Layer 7 of a small transformer language model trained on English Wikipedia (15 layers, counted from 0, width 96).
In attention head 1, each number of a token's query is one row of weights dot the token's vector x plus its bias. The head spreads its attention over the tokens so far by the softmax of query dot key.

Query weights of the head. A number n stands for n times 0.0018.
q0 (bias 0.095): -127 -117 62 -147 134 68 89 -91 221 120 31 -171 -11 -35 -62 -28 53 -32 170 -76 114 57 186 259 22 -7 -132 -164 187 212 13 -113 -242 126 21 52 3 144 -119 177 -67 172 -236 -82 19 217 53 129 -5 38 5 -92 -119 11 -60 -1 -10 11 93 -189 -229 114 -78 -140 205 -20 -12 -320 -208 10 -45 -76 -1 138 -15 114 242 -99 -79 234 51 -103 89 -57 14 -107 61 -202 49 178 32 104 -51 -81 -87 -158
q1 (bias 0.077): 21 73 152 201 133 -176 -19 -131 111 9 78 -97 143 -81 41 -29 -85 -96 0 161 39 -113 -94 33 13 -108 -302 119 190 -23 21 -173 -174 -147 -144 174 8 87 -14 188 31 -60 72 226 73 -281 134 -281 -177 -89 82 49 -118 121 48 37 -16 57 7 -162 95 29 -85 11 90 208 92 -132 162 132 -128 -17 -64 -223 36 -103 -103 -35 98 57 -24 26 426 -25 -146 193 -57 93 148 -45 -36 -127 -89 -205 171 -375
q2 (bias -0.409): -178 5 35 -88 -180 -143 215 194 -33 157 26 -160 76 -140 364 -191 57 -6 18 200 -160 -68 -143 146 -84 -58 210 -132 -325 -120 -6 56 221 122 -4 111 156 35 -380 40 -181 4 73 -105 -68 154 138 -32 187 120 190 -235 112 33 -53 -200 -84 -281 -94 -1 36 -60 67 317 55 30 230 139 -112 -274 37 150 -71 -168 -38 -70 38 68 -234 -128 -250 -48 -216 -14 88 10 -9 -87 42 85 54 1 -10 65 46 65
q3 (bias 0.216): 34 77 -14 19 -117 52 46 -113 -114 -7 -1 -153 -159 90 -38 121 -207 76 -16 -207 90 11 -125 -120 40 -3 208 41 -64 67 -257 248 41 -146 41 -19 -77 158 53 -42 41 -36 -9 -31 -24 34 -169 56 -36 -63 -3 86 153 61 -318 90 -49 249 158 94 62 -38 1 -119 5 -197 119 114 169 173 62 -123 -42 175 -8 150 -46 -282 -203 -121 138 -21 -27 296 126 -7 152 -136 0 -77 25 -7 -120 -1 -160 97
q4 (bias -0.560): -138 -175 22 59 -25 -224 117 -51 83 113 -340 5 113 -321 119 -331 181 -212 15 437 -132 -5 -56 56 -181 -7 195 -238 -101 -165 486 -320 56 273 -85 -15 34 149 -49 333 -207 -29 200 29 -98 128 432 19 -23 240 22 -214 29 -134 370 -457 202 -432 -296 -22 -92 -51 -58 308 97 271 112 33 -260 -335 -70 247 -119 -85 118 10 161 105 26 -210 -262 -82 -216 -323 -72 -259 -155 258 110 106 224 318 219 19 228 -180
q5 (bias 0.279): 79 20 116 70 -87 55 -5 -144 -17 102 -23 -159 -140 136 -49 92 -286 8 -58 -66 91 84 -44 -148 21 -22 87 -40 -22 135 -166 107 12 -62 66 70 -55 -29 -29 42 -46 -40 -38 -91 -87 -96 -197 -8 80 -109 -68 -65 131 140 -94 12 -33 145 3 48 -80 -54 130 -68 28 -113 55 142 174 187 123 -71 17 79 84 44 12 -158 -139 -73 -109 74 -18 184 193 35 126 -174 9 -19 -62 -19 -42 13 -106 -33
q6 (bias -0.044): -26 15 61 31 -15 -70 -33 -69 -33 24 -5 -50 -47 27 31 -61 -117 37 -74 -72 -7 1 67 -130 -139 -89 25 21 -21 30 -32 55 36 -7 36 26 59 -38 -16 27 -15 38 58 10 16 -18 -6 -60 87 78 1 -74 56 15 -63 -65 -63 24 -45 62 -1 -9 43 38 -3 -84 68 121 8 4 50 1 62 100 41 0 7 -117 -100 22 -153 -32 68 117 77 -31 7 -92 98 -34 81 -50 5 96 -22 -110
q7 (bias 0.877): 147 134 38 -61 -229 327 215 -100 87 149 -21 -193 -33 260 -22 293 -300 -18 60 89 364 -51 -180 66 367 144 20 -64 104 313 -200 132 -80 -160 113 116 -328 102 87 100 -62 -138 -316 -127 -22 -52 -299 204 -27 -326 164 46 73 350 -110 324 -50 134 71 -18 48 22 -11 -75 63 -205 78 -110 301 286 -43 -118 53 55 -55 270 -32 -82 -58 -243 34 59 -29 106 301 165 181 -98 -277 -162 -367 45 -143 -245 -59 66
q8 (bias 0.015): 26 -81 -21 71 -71 -4 32 -100 29 -32 -141 -23 35 -35 104 -119 76 -114 26 129 121 89 -3 3 70 49 96 -115 7 55 54 111 -82 -12 106 46 -88 -16 95 -32 -155 -67 -127 62 315 83 104 203 -67 -51 49 -115 69 68 -90 83 0 -193 76 -137 50 79 -78 10 90 -64 7 -97 98 80 -98 -69 -63 -131 -104 47 136 -17 35 -95 55 43 -139 32 18 62 28 188 -50 0 0 11 17 -70 11 56
q9 (bias 0.056): -304 15 -124 50 164 107 120 45 -204 195 -39 15 -9 -79 68 59 169 99 -76 91 -235 68 100 -57 -29 162 -35 191 -53 42 8 70 -78 15 -162 -10 -52 65 -32 20 -34 73 -77 -22 -130 -115 -14 20 -76 -59 -157 43 145 -77 168 26 -105 193 -124 -263 130 47 -134 -51 67 -28 24 102 -32 149 68 -132 6 206 121 -150 -55 -106 -98 27 4 30 -159 -137 68 49 120 -69 56 222 112 186 252 -54 86 -74
q10 (bias 0.044): -154 -9 -54 -21 15 -6 -24 -6 -117 88 171 163 100 12 -59 70 11 53 -54 0 -56 44 41 -95 -4 42 -9 204 -9 -17 -41 -209 -80 0 -100 -3 150 -9 -54 65 3 -3 150 -32 -225 32 17 -140 49 157 -38 80 -123 -134 28 73 -165 145 -133 186 17 -63 -43 46 46 32 -85 -39 -34 -75 118 -53 13 65 -38 51 -180 -47 -79 55 -10 -23 17 -76 -34 20 -50 -255 61 85 -24 -11 17 -16 34 6
q11 (bias 0.054): 60 -164 41 -143 80 104 -1 81 125 -53 -145 -10 -90 117 11 137 262 69 -133 113 60 88 234 -91 5 -64 -27 11 111 12 23 -15 151 -94 159 79 43 -293 -211 98 94 -79 -171 -9 25 -136 -33 29 70 -122 111 -19 -227 -42 75 11 60 -96 -144 129 -41 71 238 -177 3 6 -206 -47 -23 -31 58 43 37 -113 -130 11 -102 260 -1 -54 -1 84 -33 -128 -35 -108 161 -164 58 103 -7 -253 111 -61 -115 81
q12 (bias 0.071): -68 -91 26 2 -117 -126 11 119 -66 -28 243 243 261 8 -50 167 -13 122 -138 -156 -47 -48 115 16 11 -132 61 185 -8 -2 26 -90 -8 6 79 55 105 -85 -31 151 42 -98 90 -51 -117 -10 -160 -269 155 -14 145 92 -72 -76 92 56 -110 47 -73 166 -40 59 137 -40 117 18 24 40 4 -40 26 5 -2 45 110 -180 -115 123 44 72 9 -114 137 -147 -15 -27 58 -168 2 -28 -59 -207 -75 16 -105 -31
q13 (bias -0.059): 166 203 157 -132 150 -65 -108 -16 5 21 -107 -205 -53 -51 64 -210 -12 3 203 -32 -13 45 -132 -101 102 59 -289 -36 30 -119 -23 32 166 95 -87 10 -47 8 -123 -188 -1 -27 -54 40 11 -92 -202 2 32 52 -251 18 14 42 200 34 1 41 79 -12 19 -62 -176 208 -64 78 -16 162 -104 147 -14 102 55 22 -202 -39 -64 23 154 34 28 17 185 219 -36 3 -5 20 -55 -132 9 -143 72 -38 119 4
q14 (bias -0.013): 102 -48 -23 26 -259 27 -51 -7 228 -163 -18 20 -26 307 89 7 -140 -34 -236 -147 -118 90 -1 104 -140 65 -63 -44 11 48 182 79 -20 93 155 -146 -175 5 188 85 -237 50 -83 -91 96 -242 78 1 204 142 159 -210 34 -25 -167 -169 248 -223 133 -107 -36 96 14 4 53 102 262 -119 107 -27 -64 -61 167 -22 173 -26 214 -50 130 84 89 -62 -125 -114 65 -53 -42 38 8 132 48 5 -117 125 -42 -54
q15 (bias -0.097): 266 -60 59 -92 80 -97 -101 -10 2 -81 106 74 -43 -52 52 -44 -89 71 -4 -245 -60 -6 -195 -108 -26 39 -46 96 82 -96 -99 207 -14 -25 92 -171 79 -86 159 -163 -20 -121 119 50 57 -83 21 -214 156 8 -30 71 -113 -90 79 9 73 69 110 44 -52 -60 27 -33 -165 -15 -39 111 63 16 36 -58 160 33 -84 -64 -77 5 162 161 206 69 10 48 -65 25 12 -142 5 56 79 25 -106 85 -143 44
q16 (bias 0.057): -109 -55 -26 -19 29 54 154 -54 -23 102 -57 -75 -61 17 15 -100 -58 -141 45 248 56 36 -22 100 14 111 123 -102 -46 77 -52 129 -103 79 -55 -128 -169 214 22 -62 -195 44 -41 -28 222 118 239 269 -126 -103 57 -98 101 40 -216 55 -7 -152 69 -72 72 15 -18 -24 95 -111 -6 -109 102 35 -41 -135 -157 -15 -140 58 182 -209 -103 -131 -39 119 -431 -14 -59 140 -17 173 -26 137 66 227 -25 -122 105 82
q17 (bias -0.151): 169 16 66 17 29 -60 -96 -127 60 -70 41 3 -140 40 8 -29 -43 96 -53 -247 -150 46 -36 -125 1 8 -65 -78 -79 -92 -123 65 125 44 9 -2 74 -33 47 -88 -4 -33 28 31 -89 18 -115 -38 47 150 99 70 -1 26 -77 -39 128 11 90 154 -70 28 59 -36 -164 -35 37 11 12 47 61 30 80 115 -158 1 -7 3 125 55 154 -147 196 238 12 -29 -146 -114 104 2 40 -152 0 79 -19 56
q18 (bias 0.085): -81 -15 -114 -124 43 109 -30 148 -91 80 -30 183 101 -72 -3 17 174 -101 -24 -31 -2 105 145 -202 58 -42 34 120 8 26 137 -31 48 -78 38 184 -1 -93 -95 -9 179 57 22 1 -79 -102 -7 -207 -25 -39 -159 58 -162 -109 290 -6 -79 154 -231 -6 48 26 210 65 -28 182 -202 107 28 -75 -43 82 25 -115 77 -74 -108 230 -48 109 -255 54 57 -139 11 48 81 -147 57 -55 -84 20 173 -38 -49 -30
q19 (bias 0.041): 53 197 -147 -72 -21 32 126 -47 43 230 -69 -4 -166 -10 -135 54 35 -97 163 -40 69 -59 -193 -128 11 -3 84 -131 -24 -15 120 -81 172 48 -60 -10 -27 155 71 0 -50 24 16 104 -305 70 205 3 -58 104 -107 72 -183 -80 -130 -56 141 129 -219 48 4 31 -63 55 -105 53 13 65 70 -141 -4 97 -69 -39 -34 216 31 -46 -75 -185 -227 22 211 69 146 45 -97 16 141 -76 -168 222 113 68 -34 -26
q20 (bias -0.172): 159 7 60 -67 17 -59 -44 -159 63 -70 191 -31 -122 30 -121 -66 -174 62 42 -187 -62 -117 -237 -21 -43 13 21 -84 -1 -65 -82 87 98 -11 -12 -179 49 35 75 -50 98 -28 112 32 -116 117 40 -115 52 -29 21 95 -12 16 -41 -147 126 101 49 106 -147 -32 28 -22 -146 -38 -1 45 -28 -65 32 -8 -34 146 21 -42 62 -96 134 76 88 -102 147 126 -97 -56 -45 -35 -34 -90 127 50 -95 154 -132 72
q21 (bias -0.008): -216 54 -154 41 -34 185 75 -153 71 57 -113 -89 -92 -6 -228 50 73 -57 46 169 109 61 129 166 -17 26 -21 -72 -55 87 -37 -216 69 -223 -72 151 -41 -3 -11 192 24 180 -95 -49 -96 66 116 194 -139 -21 50 -99 28 29 -26 -70 18 64 -148 -10 -76 76 62 -18 55 2 -85 -200 -148 -133 23 5 -102 8 83 48 116 -7 -148 -90 -58 -48 61 0 42 -200 -107 91 -57 14 -71 23 75 -91 89 141
q22 (bias 0.126): 46 51 -58 -92 44 9 6 86 28 74 156 70 83 -4 -49 54 35 66 12 -87 27 -39 -100 -56 -36 -8 -192 123 129 -104 68 -152 -35 -65 4 64 65 -116 21 78 124 106 68 -1 -249 -189 -68 -174 117 128 -100 105 -213 -79 34 45 -5 213 -110 -11 -85 -97 -3 82 -61 166 -33 147 3 -84 104 -26 114 61 39 35 -135 128 29 37 -58 108 32 -99 58 29 -44 -139 -6 -18 -101 82 -38 31 -105 -115
q23 (bias -0.078): -162 -97 72 147 8 -54 -21 -235 98 -180 61 -216 -113 102 -26 18 -73 123 -82 50 -6 -124 196 182 -81 16 -17 -158 -53 55 -64 -184 5 -103 -151 -88 74 70 -123 231 107 125 10 -148 -17 347 -15 196 -93 27 227 -37 169 149 -243 -124 -6 56 5 151 -49 54 32 -25 -55 -99 62 -254 -110 26 114 -1 -124 217 77 47 79 -174 -171 35 166 -249 193 8 23 -187 -80 44 12 -144 96 -61 -39 73 145 79
q24 (bias -0.095): -49 -69 93 -21 252 -32 -14 8 46 3 -62 -171 -37 58 157 -72 94 -4 -21 49 -67 117 -88 9 -74 67 -136 91 86 9 -141 183 -85 5 -89 -141 -32 -140 -133 -291 124 -71 -27 -69 221 -22 -37 153 -48 -66 -87 19 54 63 23 95 -41 18 56 -45 -21 -21 -89 -145 -100 -112 22 19 -104 125 50 -37 -50 34 -268 21 77 -29 -16 85 158 139 -36 -6 -12 88 38 58 -80 141 88 -45 112 -28 34 4
q25 (bias -0.089): -34 -93 104 -99 92 71 -31 57 37 -143 6 -47 -23 9 98 -35 -43 8 -71 14 -110 45 12 -17 -32 210 -84 27 78 38 -145 217 -58 -132 -114 -49 -18 -122 188 -120 73 -122 -57 28 44 -40 30 55 -76 -92 110 -50 51 -12 124 24 71 69 -77 -38 -18 -75 8 -167 46 -50 -57 -80 5 128 6 -147 58 27 1 -107 27 19 43 87 224 111 -129 -26 -18 -59 -8 79 -66 102 187 -132 -113 81 -27 119
q26 (bias -0.052): 136 189 142 198 -31 -162 -64 -47 -41 72 152 74 -24 -48 -190 90 -174 31 246 -92 76 -108 2 102 0 -117 -59 22 -44 -38 -21 -98 70 37 12 -1 92 -43 -31 76 -33 -58 69 113 -188 74 -99 -119 -5 67 -72 -41 10 -29 49 -69 -83 30 75 97 -116 87 -11 41 70 -139 101 145 -34 29 -18 76 -45 100 196 -48 64 46 113 49 -177 -127 308 330 75 -70 -80 -62 11 -278 -110 -226 31 81 62 -131
q27 (bias 0.016): 76 133 -63 68 48 32 29 69 51 148 -324 -191 -93 -10 186 -135 35 -93 7 75 81 101 -242 -151 28 74 -27 -76 51 11 130 33 5 -32 -1 62 -32 97 67 -133 -352 -130 -50 110 28 -11 107 193 -59 60 -119 -57 -11 32 -55 85 13 -4 11 -136 78 -78 -269 88 77 -3 91 20 -20 96 46 33 -2 -114 -222 269 36 -81 -111 -220 100 105 -170 165 150 78 33 96 170 -9 -66 110 -20 -13 126 -66
q28 (bias 0.120): -182 95 -117 -40 38 74 139 210 -61 78 -130 -56 111 -116 21 -9 113 -119 55 69 142 89 66 45 72 24 16 60 -3 38 57 -8 -60 44 -3 136 -14 17 -54 -96 40 10 -77 28 79 -69 67 69 -67 -64 -87 91 -68 44 17 85 -12 45 -36 -65 119 -28 -76 119 14 134 -10 -16 39 -27 -93 68 -91 -228 -101 111 -75 66 -95 -82 -102 84 -41 -206 18 56 53 116 10 -15 -128 72 8 -124 32 61
q29 (bias 0.161): -150 -78 -64 -49 28 98 9 96 -71 22 -64 -35 151 -105 43 106 136 8 -41 116 98 -36 38 28 50 7 66 134 135 -13 41 -22 -93 -74 -64 73 77 -56 18 43 -5 -10 1 2 -33 35 63 -7 -20 -102 9 100 -125 -14 16 33 -157 152 -126 -38 131 -111 -85 58 127 63 -132 37 -88 -85 94 40 -97 -130 -4 48 -213 55 -87 -113 40 68 -45 -271 47 41 98 104 -69 -21 -47 79 4 -100 -82 46
q30 (bias 0.004): -36 29 43 147 72 -34 21 -5 -51 225 227 -81 20 -15 -171 32 -84 126 29 -8 -49 -176 -68 112 58 93 17 28 28 -32 -104 -125 -235 -6 -150 -65 139 133 49 -57 -116 49 214 65 -221 66 7 15 -75 84 -57 106 -6 -2 -204 142 -65 94 42 76 -10 -104 -257 -7 -15 -88 65 30 10 68 201 -118 -152 101 -187 129 -70 -286 17 2 98 -74 -53 12 73 77 -99 -48 -8 88 -35 139 -106 73 101 -29
q31 (bias 0.070): 13 117 -12 -38 41 76 -99 20 16 93 100 14 41 20 -109 22 -32 50 98 156 81 -122 -190 137 92 -161 30 -34 165 -86 -45 -45 -67 28 65 -84 82 47 40 -26 -75 -13 110 45 -81 46 111 5 126 -51 -91 32 -234 81 -218 8 -101 54 -181 61 119 -19 -17 49 129 -9 -234 150 -81 -263 28 113 -79 34 -60 63 -105 -68 -45 -155 109 99 -68 -23 12 151 61 94 -105 -55 14 136 10 -114 -101 108

Each question shows a short text with each token's key, already scaled and adjusted for position as the last token sees it. A number n stands for n times 0.0034.

Then comes the last token's vector x. A number n stands for n times 0.0042.

0 " B": -8 -70 -22 145 -52 117 331 46 3 -22 -5 -56 -65 38 57 59 51 30 -62 -24 38 -46 5 1 79 60 -16 36 -8 -25 43 22
1 "ac": -60 -4 -26 60 -10 95 234 43 -16 -54 -3 -80 -12 12 66 36 -20 81 -102 -17 100 27 -7 120 -19 35 61 9 -88 -62 50 -10
2 "hel": -1 -33 -26 72 -35 111 301 37 -7 -51 -30 -53 -54 52 99 41 -16 91 -112 -24 76 -2 -4 100 16 39 22 16 -72 -61 51 -15
3 "or": 27 -23 -57 71 -2 131 313 34 -1 -62 -34 -95 -49 53 99 51 -4 90 -111 17 82 -48 -29 52 -6 10 66 50 -58 -91 48 -59
4 "’": 36 48 19 26 9 -16 137 45 7 33 -6 -77 -19 34 -56 8 49 -7 -20 -54 17 -27 -43 28 18 22 67 -22 -13 -28 47 -41
5 "s": 66 111 -18 37 -12 99 238 41 16 -33 -16 -55 -66 56 38 52 3 69 -67 7 68 -34 -11 38 44 42 36 34 -44 -70 31 -46
x: -100 47 87 -42 63 0 293 -21 25 49 -4 51 100 -86 -75 40 -35 45 243 -30 19 61 -9 64 201 -19 52 141 -19 124 5 217 -9 -14 -29 -106 -359 -75 58 12 -22 -143 -133 16 -37 1 -32 38 -33 -50 -16 1 -30 45 65 23 -122 0 -17 16 39 -29 -36 30 -43 -75 77 -89 106 37 5 -32 -4 -72 -78 96 -21 20 -74 14 -8 -3 -13 -50 149 9 -13 -9 3 -119 -92 18 112 38 54 24
Which token does the last token look at most? 0 " B"

0 ")\n": 30 -197 -61 131 -43 152 367 54 60 -43 -58 -52 -69 -45 104 -45 119 -1 -93 -50 12 20 -104 95 11 1 -6 13 -26 -73 16 -47
1 "-": -6 -53 1 -51 -43 37 115 106 66 -32 -94 -5 -32 -20 104 -30 93 9 -68 -20 12 -25 -106 18 0 32 25 -19 -18 -81 -24 -57
2 " Alex": -22 -49 -29 91 -79 108 284 67 0 -55 2 -73 -42 58 -7 36 12 25 -69 6 51 -63 5 40 18 0 65 26 12 -15 90 44
3 " Al": 2 -19 -53 75 -43 102 261 26 23 -27 -2 -76 -42 40 8 17 49 -1 -37 -15 0 -45 -12 -14 29 -4 28 52 23 -19 74 6
4 " –": -66 51 -29 9 -57 68 231 69 1 -54 -27 -20 -55 15 8 25 74 12 -39 15 54 -25 -16 29 27 -4 30 13 0 -45 42 11
5 " b": 1 21 -58 68 -67 62 239 43 -3 -6 0 -15 -25 59 2 32 10 16 -17 -45 7 -57 -7 -28 53 64 16 42 26 -5 24 2
x: -3 111 -86 -48 -33 13 -96 56 13 -40 -80 -153 -29 43 -25 30 42 -33 -71 26 170 119 39 111 140 -14 -86 6 -69 -33 10 -128 50 63 -20 -1 4 84 -16 -37 -35 -81 73 37 120 118 -114 103 67 -97 -13 24 -19 -106 2 275 -25 -66 25 34 -7 -133 1 -51 31 -21 -92 -13 14 107 40 79 -53 44 -90 100 121 -91 -113 -144 135 34 59 -21 84 53 -40 1 45 -106 -64 14 87 -100 -62 -76
Which token does the last token look at most? 0 ")\n"

0 " S": -12 -31 -24 102 -28 101 227 60 37 -12 -18 -61 -99 49 46 15 77 29 -67 -8 30 -9 -26 31 64 57 -47 52 3 -48 30 -34
1 ".": 103 -74 -11 13 -4 -17 64 102 67 -68 -21 -42 -37 -80 46 -35 110 9 -80 -27 5 40 -93 93 16 35 1 4 0 -45 38 -51
2 " Sp": 33 4 -57 101 -52 120 306 43 7 -31 30 -53 -78 -6 -25 16 83 36 -64 28 60 10 -27 64 58 33 27 34 -8 -29 101 27
3 "ack": 28 -55 -26 63 -35 126 346 1 16 -46 -29 -35 -78 15 92 49 59 79 -101 -11 59 -67 -48 18 75 46 42 46 -85 -119 48 -54
4 "man": 114 25 -84 79 -42 151 345 15 5 -56 3 -42 -33 38 64 99 -15 94 -82 -33 79 -83 -8 9 60 50 51 30 -73 -65 74 -14
5 " Eng": 11 -7 -65 78 -37 202 331 9 2 -9 -1 -27 -61 15 30 13 40 59 -68 29 13 -45 -28 0 36 -18 29 69 -24 -49 60 5
x: 53 40 96 36 58 -96 -113 13 -178 -168 -4 22 17 -50 -30 -27 -21 -141 57 79 202 -66 -7 74 330 150 -74 64 -70 81 87 150 24 -75 -27 -68 -26 113 -83 -104 32 -52 -35 -2 18 49 75 49 -15 -22 -99 -29 26 245 31 14 22 72 66 -85 5 -28 -14 -80 46 133 -27 4 102 7 -37 -33 32 101 124 -15 -114 -69 -21 28 71 126 -23 -92 -6 -95 150 -14 -112 -74 -108 -35 -24 -211 -5 -25
Which token does the last token look at most? 0 " S"

0 " C": -16 -5 -6 83 -45 57 167 64 17 -20 -16 -57 -79 38 -17 25 56 5 -61 -10 16 -32 -5 8 81 28 -1 56 7 -4 55 18
1 "ur": -40 -24 -52 39 -2 38 216 2 -20 -25 8 -126 -36 25 48 64 23 77 -77 -22 92 -46 -23 49 30 25 24 0 -66 -61 86 -42
2 "ative": 14 -60 -14 17 -1 92 243 32 -30 0 -41 -23 -44 46 54 47 -27 58 -51 -30 64 -33 -9 59 13 48 64 8 -112 -63 -18 -42
3 " W": 5 -12 -62 143 -56 164 320 54 13 -29 -20 -31 -63 55 32 38 34 42 -82 3 23 -92 -20 -21 89 22 8 82 15 -19 56 9
4 "ork": 204 2 -61 93 -11 142 322 -7 -33 -35 11 -35 -29 33 31 61 -47 93 -53 -28 106 -17 -6 104 45 67 67 -15 -104 -75 36 -50
5 "sh": 108 86 -27 69 -10 69 245 37 -9 -29 1 -88 -41 61 29 3 5 101 -89 -11 34 -17 -44 63 36 -7 86 38 -39 -74 46 -58
x: -106 82 26 50 10 -14 167 28 -179 5 -67 51 -50 -34 -40 128 -110 88 141 -93 91 1 -21 -71 165 94 -91 149 -20 147 -165 45 -60 106 41 -118 3 21 31 -116 -58 74 -200 0 -55 71 39 0 -42 -96 -144 -64 0 -81 15 45 -15 24 134 -78 -18 16 64 46 21 11 24 12 -50 -29 -4 -13 75 42 -152 92 20 9 -36 10 -68 36 -23 -16 123 186 141 -11 -53 16 2 35 -50 22 -36 155
Which token does the last token look at most? 3 " W"

0 "ed": -44 25 -18 -6 -5 78 221 35 29 -33 -20 -80 -78 26 10 -12 40 66 -89 25 28 -1 -86 88 -17 1 106 29 -56 -88 65 -50
1 " sold": 29 -28 -30 105 -73 204 408 36 -3 -60 -21 -37 -32 -10 31 31 45 53 -97 -4 44 -82 -40 43 16 -22 53 17 -47 -62 73 17
2 "iers": -42 -81 -65 60 -17 181 301 23 -12 -31 -16 -59 -68 49 11 65 -4 83 -86 3 104 -51 -34 38 52 19 76 10 -67 -79 48 -11
3 " during": 72 76 -17 82 -45 157 262 45 35 14 4 -47 -52 13 -5 5 111 -14 -55 -28 -9 -49 -61 19 70 13 -5 34 -4 -4 53 18
4 " the": -128 151 4 -4 -19 32 132 98 29 55 -55 -63 -125 43 44 -18 131 23 -98 -25 29 25 -47 66 92 83 -50 33 -20 -60 46 -40
5 " American": -44 69 -85 112 -21 157 250 52 -2 -4 -35 -65 -60 69 2 61 62 68 -103 -49 101 -50 -44 55 67 66 42 36 -65 -56 85 6
x: 91 -34 1 -15 46 -20 77 43 -210 13 38 -7 -149 -43 5 -96 5 41 71 69 7 87 -21 7 193 91 -20 -151 -57 21 -64 -136 -37 -24 40 52 -261 59 -12 -21 -54 -86 -225 23 -22 45 54 -20 6 -14 17 37 -9 -32 -82 359 -128 66 -8 31 -59 15 19 -18 193 -15 38 -9 37 35 -35 72 18 39 27 20 -76 91 166 -40 -38 43 44 -106 33 142 67 46 71 -106 118 67 -67 -44 60 -52
Which token does the last token look at most? 3 " during"

0 "ital": -74 15 1 26 19 97 200 42 19 -10 -21 -42 -96 56 61 -26 45 89 -88 2 24 24 -68 118 51 36 41 51 -60 -95 19 -84
1 ",": 111 -109 5 20 -14 43 85 95 74 -44 -33 -44 -98 -5 31 -25 154 19 -99 3 37 21 -95 73 38 -1 -37 15 -25 -60 38 10
2 " Phil": -24 -15 -18 87 -91 137 306 50 -18 -24 13 -9 -25 19 -50 16 -3 34 -37 32 41 -38 2 41 18 -29 57 20 -1 11 78 80
3 "ad": 8 -119 -25 0 -24 115 317 12 15 -41 -9 -34 -44 22 68 30 -13 94 -62 13 44 -24 -7 25 -6 23 58 54 -80 -78 40 -28
4 "el": 95 -26 -53 37 -11 118 290 16 31 -36 -29 -60 -35 30 60 9 -3 63 -75 -3 10 -34 -46 33 -16 17 89 36 -44 -83 21 -72
5 "ph": 61 125 -42 49 -26 29 209 27 -6 -4 -1 -90 -45 56 -20 62 -15 63 -37 -18 68 -36 -7 16 38 18 59 -6 -26 -36 40 -20
x: -113 172 -43 -44 -12 -32 118 1 29 54 59 125 -106 -45 30 82 -11 -69 78 11 162 -66 56 -23 134 219 -64 76 -10 118 -26 -29 44 2 -14 4 -60 58 -9 -12 108 -63 -123 -22 27 55 19 -23 -90 -110 -50 40 -10 -139 28 115 -96 -62 -14 -63 -4 -148 -56 -44 -208 -145 -26 -49 30 114 33 -45 34 93 84 41 -41 3 -49 29 -22 88 -106 -137 66 162 -43 75 59 167 45 -5 27 -131 -99 53
Which token does the last token look at most, and with what share of its attention? 1 ",", with about 60%

0 "by": -51 79 -57 150 -15 150 321 23 -2 -42 -10 -97 -63 59 27 95 36 78 -93 -40 122 -70 -47 41 68 76 32 8 -63 -84 68 -47
1 " –": 132 -66 -4 15 -52 34 168 70 16 -31 -30 -14 -108 55 -30 7 98 28 -63 22 49 -4 -57 67 75 8 23 41 -13 -49 63 11
2 " dr": -69 -124 -23 135 -80 139 323 17 -13 -27 34 -4 1 25 -22 -5 -22 69 -40 -8 15 -13 -16 58 43 -11 57 2 -4 -34 55 -10
3 "um": 51 -163 -19 51 5 45 225 8 -23 20 37 -93 -21 57 -11 67 -35 76 -50 38 89 -67 5 38 7 0 101 37 -61 -35 103 0
4 "s": 155 -25 -2 37 -20 91 252 25 4 -23 2 -38 -56 63 12 56 -11 79 -45 34 59 -36 -2 18 45 24 55 36 -44 -63 29 -36
5 " (": -157 -44 -64 70 -46 107 200 63 64 -84 -49 -27 -58 36 4 35 71 54 -81 -35 44 -38 -100 36 53 53 34 71 -37 -42 43 24
x: -16 -59 18 -21 154 61 -27 16 226 6 -6 -125 -239 -3 18 15 76 -97 31 37 37 69 12 29 150 -84 48 -60 -79 271 24 29 31 95 -118 -48 -107 1 37 95 -56 -72 -34 -17 56 35 10 0 25 -199 72 -50 18 134 -38 151 112 -49 15 27 -41 -125 -1 22 34 37 -41 -43 -2 -42 32 -29 -75 52 114 31 -6 110 -26 -40 50 67 -41 30 -68 -35 61 32 -60 -15 -240 1 -57 -18 -54 -150
Which token does the last token look at most? 1 " –"

0 " g": 14 20 -1 124 -85 76 276 55 -12 -18 -5 -62 -43 63 -39 12 12 49 -70 -20 32 -28 -16 64 60 13 67 18 15 -28 47 1
1 "iven": -55 -63 1 71 -26 130 315 20 -7 -33 -40 -48 -46 1 38 8 33 37 -115 -20 68 -55 -58 110 25 24 38 3 -70 -55 51 4
2 " occ": -28 -104 -37 134 -92 198 353 25 -8 -26 18 -17 -45 15 -36 17 0 51 -67 -38 29 -7 -2 82 40 18 10 24 -26 -11 56 45
3 "up": 48 -100 -33 63 -1 49 236 5 -46 9 26 -82 -12 49 -27 44 -19 65 -77 -14 105 -55 -6 95 40 2 70 -12 -67 -46 90 -22
4 "ational": 64 38 -5 46 -13 79 261 41 -6 29 -29 -61 -89 96 11 10 30 74 -91 -19 53 -6 -42 95 62 38 80 45 -85 -74 42 -21
5 " t": 65 27 -23 61 -62 62 220 51 -9 -1 -15 -16 -37 36 -23 -17 -3 38 -51 2 15 -13 6 68 42 16 20 16 5 -16 33 -7
x: -54 149 -3 7 77 47 -45 85 66 31 11 -15 3 -2 8 110 30 110 0 33 190 -96 -67 -68 99 -101 -81 -32 -45 80 -72 -39 86 119 -67 118 -50 62 31 -50 -60 -214 -2 37 35 14 -153 158 -90 33 10 0 31 242 -20 27 -133 -95 55 -53 26 -53 15 23 -36 -41 57 21 42 -19 80 91 26 -11 -148 -5 -36 12 -194 -42 5 32 31 -63 -62 -13 -55 -24 -40 -53 -7 44 92 -25 20 35
Which token does the last token look at most? 0 " g"